Layer 4 of a small transformer language model trained on English Wikipedia (8 layers, counted from 0, width 128). Numbers have three digits each and are written without spaces.
A neuron's activation on a vector x is ReLU(weights . x + bias), where the dot is the dot product.

Input weights of the MLP neurons that the questions are about. A number n stands for (n - 500) times 0.00059.
n22 (bias -0.031): 405722387472706381397734659574463603364571485516466422668441690681290517276407460513352422671458462549618807613672563602469546354335472531227466540618702372542586616439624634394532473432300547544453732590450398325382375297500324596295530644617478576636507486458418617658548493493569519441493507565557407591611539557558593535603695332675426588325420662386471422385509450434607565496523
n69 (bias -0.046): 708357705419542470635531345533405403308417450476265646569450547691108211688725255251327384452431458491598470295513522513492727658628638432857659704547304313487470370667535496618448595433614549525433858586593612280483617587460555454391368407699511500504466380608408403453266643330306434547697806329434436558339636537827329569618639468619656564547444512562228396554452557453337416415509
n110 (bias -0.067): 496793522288658520619614444434613536704668371541535476420611520381346634512325313519472243511564512423368736567635516441456586387446667544436673521146574376569536537307734475662485457474603535831513711469425390504716371430561572452571469305476546496693160681346607301852323614457444500233673280474579304562671435380552466395492574511579611406573492355484387367629524757572347504282556
n189 (bias -0.058): 651500665608426622572557469690605566524613665076390467358540533788416504751488617472466536637475438517475492578513424387529517542440268636517492466392347533575282639349869483508624234612543580367404580360435311710521575371335612344712432401578507508357249404404838323458551469358471378450367471512796537439645364644511504332459386461221632442809487528588516662387404611741551858478279
n217 (bias -0.021): 460436616482939477317410471675491372579496523364681667590605433344532496297540291605027387479703482482298614660557441416460624221264573540585690356432821455355407459751762427673496509346569491757345690526416341445473585413822442602557435463607156710584409639486403415563224637268451422640523473354630473404661523782512461600349505504621529226505599487257433732369473667200671522505476
n249 (bias -0.055): 792531532530457295191359480403155662542605434404534466455477565465496380575715344534561571418648453447457430414600386500693420391554654375517364805457487535487641408390783456607480344375584625626563456579392570683197525365561556479406442518698330371432736474299754247465447364188483472487539832424634660340533727425799409386735703412763459593613404393433732344382507748414549774211561
n259 (bias -0.069): 549746555568349659522446409198719563658371547312404391455636581396380398788610181504271368424594740418312552549487599531479770466474569458860400663393483572766416491588635535445306641496583681512491638455562504425666323620379229534588377465500542419750517688698346378504528581463601547376675755255351504666311335430492349754479743453401740360663346358327228450678558549440482492491565
n278 (bias -0.050): 452627667554446420568407625598643479533667479346393455619308588517758628711308455545513488322306430364525419605531517386529517349465729737746718496206479266407467780430628415715360512399487455390601466460422347444630670516674333413442310387317605483586060290863582467606397258463475485652584345192548492578476644484477576373479410430613676586525702794399406655455396648513573359242550
n279 (bias -0.045): 409424408717521608489519477414497367670438542314476357618288546565464520474376559700255424433343553507600529556571446403401344507383525585337297467475580433543528659573696496675477400328361424779347550435261273500511335559389790591584510725542506652392299464729617246525526489407345575568678624427566468410562421757536473482346583417560562510636511466730427458535403476518646352563381
n376 (bias -0.058): 568394652560678642471462552477578298610637551367488488561530488304565309315440332360305664447411297659195643416745435328595496653289496664372472708617557420795635439382685296263631387418389519364403528554512594521760777555489396421622326558620514500787464182536450540504382745269754312456637472534471400629640379523581439439647377627403685395500597428605466504453521523468384484337744
n455 (bias -0.038): 431458307619426462291543611377602485624409509541445562507476563861530404282470522428436435567766648678384542699586323196825214564327470556530375492466367411504511390654515565397608352448462507279391308252732530404653366500563315360441442755608550470405530522376661300560558543725699370481545422594639429369561417428627422564463614507549589535515429681514392391460526575656431651442686

Each question shows a token from some text and the vector x that enters the MLP there. A number n stands for (n - 500) times 0.011.

"Pri": 478503385515456441520430519472433394569546444758551416526474390496455497509567605691655585423592413458494427452562661634676487432620576420619393391664693585440579455476487479546351502612364544446564415449460546643450238447445435428569684565521474453486509570400337489395562509441449469511463417514330543461472631501301653383616353699381288295547608522637435503404754533432454524486562
Which neuron lights up most? n249

"the ": 473396405503413509567337409477595506431566362436472547469368345533538612518483501551605400571436441443492549520514502493450403451467497436516493524477511466371516416533506504574414528517501449488592580590427484502489428587535650488478566448453840398465384522596407510654756406419399580451559476699483618512327568472455487520505483541458303396476550444512403518437824591398415385581614
Which three neurons fire most, strongest first? n278, n110, n279

"vic": 464503412637544456488337486479393515377531562638550497485417287619385490533595487606648507557608542434496375470595487531632534594686487408528617375499397524470525627644325457607367587458498520575539417482350461428551302539472471578498720497412566398391457631508431503479589436423301581474491545546504535606311669446374649386609417589381349392460491319600357592622757506423303466536413
The most active neuron and its activation: n69, at about 0.072

"av": 452489445610685545510388294634532317485593356650343585465567402478478597400532501362532330553327392487499503380571590404437596489489472503403421450607627470386556604675553626603441447549649389497680540536431466588559526482489587510460698255530545520492516581470451498358440430495422630570636478604289684540369620424469645296472570522420226610457415589458473545632685552387537466306484
Which three neurons fire most, strongest first? n69, n217, n110

"u": 664460350535624486477570410507375491525503368499638529552572359417525504651414519396593425464417415458489501557442462551600387560460612647408406290586643670495364485612521596453290483465445328385569638585518507499611239499618548552401744679462499634386537539499382534426532292496478576504362557438455487517438619629426668437462500685393320554409482563561460593712579472191373459633425
The most active neuron and its activation: n279, at about 0.43

"o": 435399283659554579391464551455422559454489519671524455533696425509594469459398506587626434497360495673506538620532596596460391604541532533492398336447658560394514593594307509372399406440492388346567491361538544494635294603515561579312776687336561584322452525491400552448543427648593537470498408454514632505597536598355631554415377405450296585293541449435437618631647537408471446663511
Which three neurons fire most, strongest first? n455, n22, n279

"ti": 500282390664625574641557423487364423404702432511579604463670146552431489433464403365500477466687373447435543460589457573552489485472478511589583211660452534423461478602608596574445566539578428492504412619366453489478352370609384473352635671595538478380428513430389619578480457561502702412351567509323475503494643534533561522739531526488262463403385544515459560608663603285364547507590
Which three neurons fire most, strongest first? n217, n22, n69

"other ": 508364430647521512410456421405450416425547329469492551430478245557697569330526548542582393399498469555544493444461462494464415583528410522530490512519576497421477531519389577428484546624566292501582480577436370446553326512588499416571567581360622483438480547587455535753718606529338563439395498760459583448356630517427456499522383599343410407543554337595511517457796491568491520531456
Which neuron lights up most? n279

"\n": 479580478455508407476459516499448466348508329533591417596495325494498476476638495538643590444529386516550572443419576510593632454574522427593405497612579420354561468546476581464280334589355485413533459563519463611361428545496480456505530527415663569521460521393530581571691512476479665454500504493370502513593594259556523466574473488455139457552449497597440548499833485383483520538451
The two highest activations, in order: n249, n22

"ile ": 503579403537468529480542402526509467561584385631504535445352563476605484284434519426624445582455386578466496550545493476488549488421455592511556527432520606520540372633522610292372404652499379366513449567530443604489516653499438484671576430500587402581589460537323625585600471682539644336485429623451606494388589321506572430470410528259257487499574450560502519446875347311421490376455
Which neuron lights up most? n376

", ": 413592390498395601643451418533523420550549358411352521522401558467464471484451407536590412508568484468530464418540591418566500394564518515514480520576391485409445354609545505434322401570529399503411549590521497433450393521448529556523531562387675518479532473471420444625740421515396649455503424617513597590392583514526597589531607535409172560565438386420497572526869428446476477577583
Which neuron lights up most? n259

"s ": 546347384529490508478387540444539589516636423487618514369494274439668533353484512618576563511524538498516382354505452607650488561443450415544478334513499455565476546499422385404503432540485380461571402634468501399425419593564516491491641525500687419359481479547452492488769539453540512334549292664557529487460608424476539540612375561380291442495578432538453415394813451518510526452559
Which neuron lights up most? n455

"ol": 658474360634628345493507507451388339461559433608358667306467415468439508581461531351574441459554341312560579397472628648498577660548409626497524332516407504503595465624628554550595491387671345444592563705715578692445298405563427419382639490658468485379671446578459594488497391512488536419365503535445552518444634420457503522546569480390407561351343613442516502588683626325178417560601
The most active neuron and its activation: n69, at about 1.6

"a ": 517399404555408482473374471425619483468548269411510495391535311414549527542412488602570420544439432575509415282435545534510537613456440572471560323367447331391639335483494512577383534533559433395477480707417506560445453512651544488448631418481790397523497434544536574608684472469394597429462415594479582570482579542455482366511358616522334411736671600555518499456759616277475445569571
The most active neuron and its activation: n278, at about 0.98

"in ": 511470455609439452545664411463419429652412410570587483487581206397420552594505378522444486455515535426486549299438605478601491434354571409551395453538544429543355589615501471311312634502520520480546482512495529643451363722378577442518428565465582447563489579570528643529714402581450577635450446538284578562475595441494494410539496588362261418488480495549420450387751580314548584680614
The most active neuron and its activation: n259, at about 1.5

"ity ": 341614309517545517443566437445421544528558336733650464498470284523721464280547614513568586501544505393539448646429404541654476584586545367524504407591592345317537581647470485468264504544312343524471388481513529576448403503472445340527543469552650505550553475381594534580620540591416528443408403651462554460454618504417479502506483652467273424595509435532426555501768350468288603478646
The most active neuron and its activation: n455, at about 1.5

"she ": 404551487538394596500449539399587392556496254575451531502424402409387539500421508630657435533544342520482615369508463556450520544531597598574470443521540462454558408615658434393444497547523483511512498574539593508397486548515357502577507427417521496459625456541454486630620514485566659396540421729343570501338599532517605446471298609353268478545701304461495497463876418454375349477526
Which neuron lights up most? n376

"tiv": 532351380542563469411436501539447549411588366635481553463579361429474483275577422545503436513670498536468492534628268431626522607341399522388581276666477485341525545630513515511308477592428300669565300624518472572507377487602506484482790608539498516392459655426493485502483581512489606219637530525496548475459617493465660468528424510559306445389425462547503666652747360385422582551481
Which three neurons fire most, strongest first? n217, n455, n22

"e ": 518359348605427528431552506388466448601512381486648526629481306402653512404494680530545549534496513525494482478519610350455434540550347466496557501518509445488550562543545555399369395543570230460414390596448468494493365553583545509455645561410712667493747404493407388435649229611465667567455541594305497470506611633511434522440440389291262508573628471479478434580718420397561458547534
The two highest activations, in order: n279, n455

"both ": 492364454536542529380548275516470464545548333521439527423445343560439572569518390449525382390543483443538544399515563566421485412418640473585427547521487447499476509793488509440447662509638411551457554658362521429484412748487558553514498498457551477410507425667512528628689453594378627477475446657502495532351627520479515508538352634387269435502496272476372533379722430498484532512631
Which neuron lights up most? n69

"to ": 479402402496478582605452407409478372471619333566566529576691359298457500528588480427521529362458418422463504448507555465608350579566417548454552417502566549542490529483329461454424510573426297390674499638583492597447570504490495543556516684512595285408544293467378498504610450643420645653460498687386500509359568569584468519599376600386338524573465510488462393514859617332345467564757
Which neuron lights up most? n376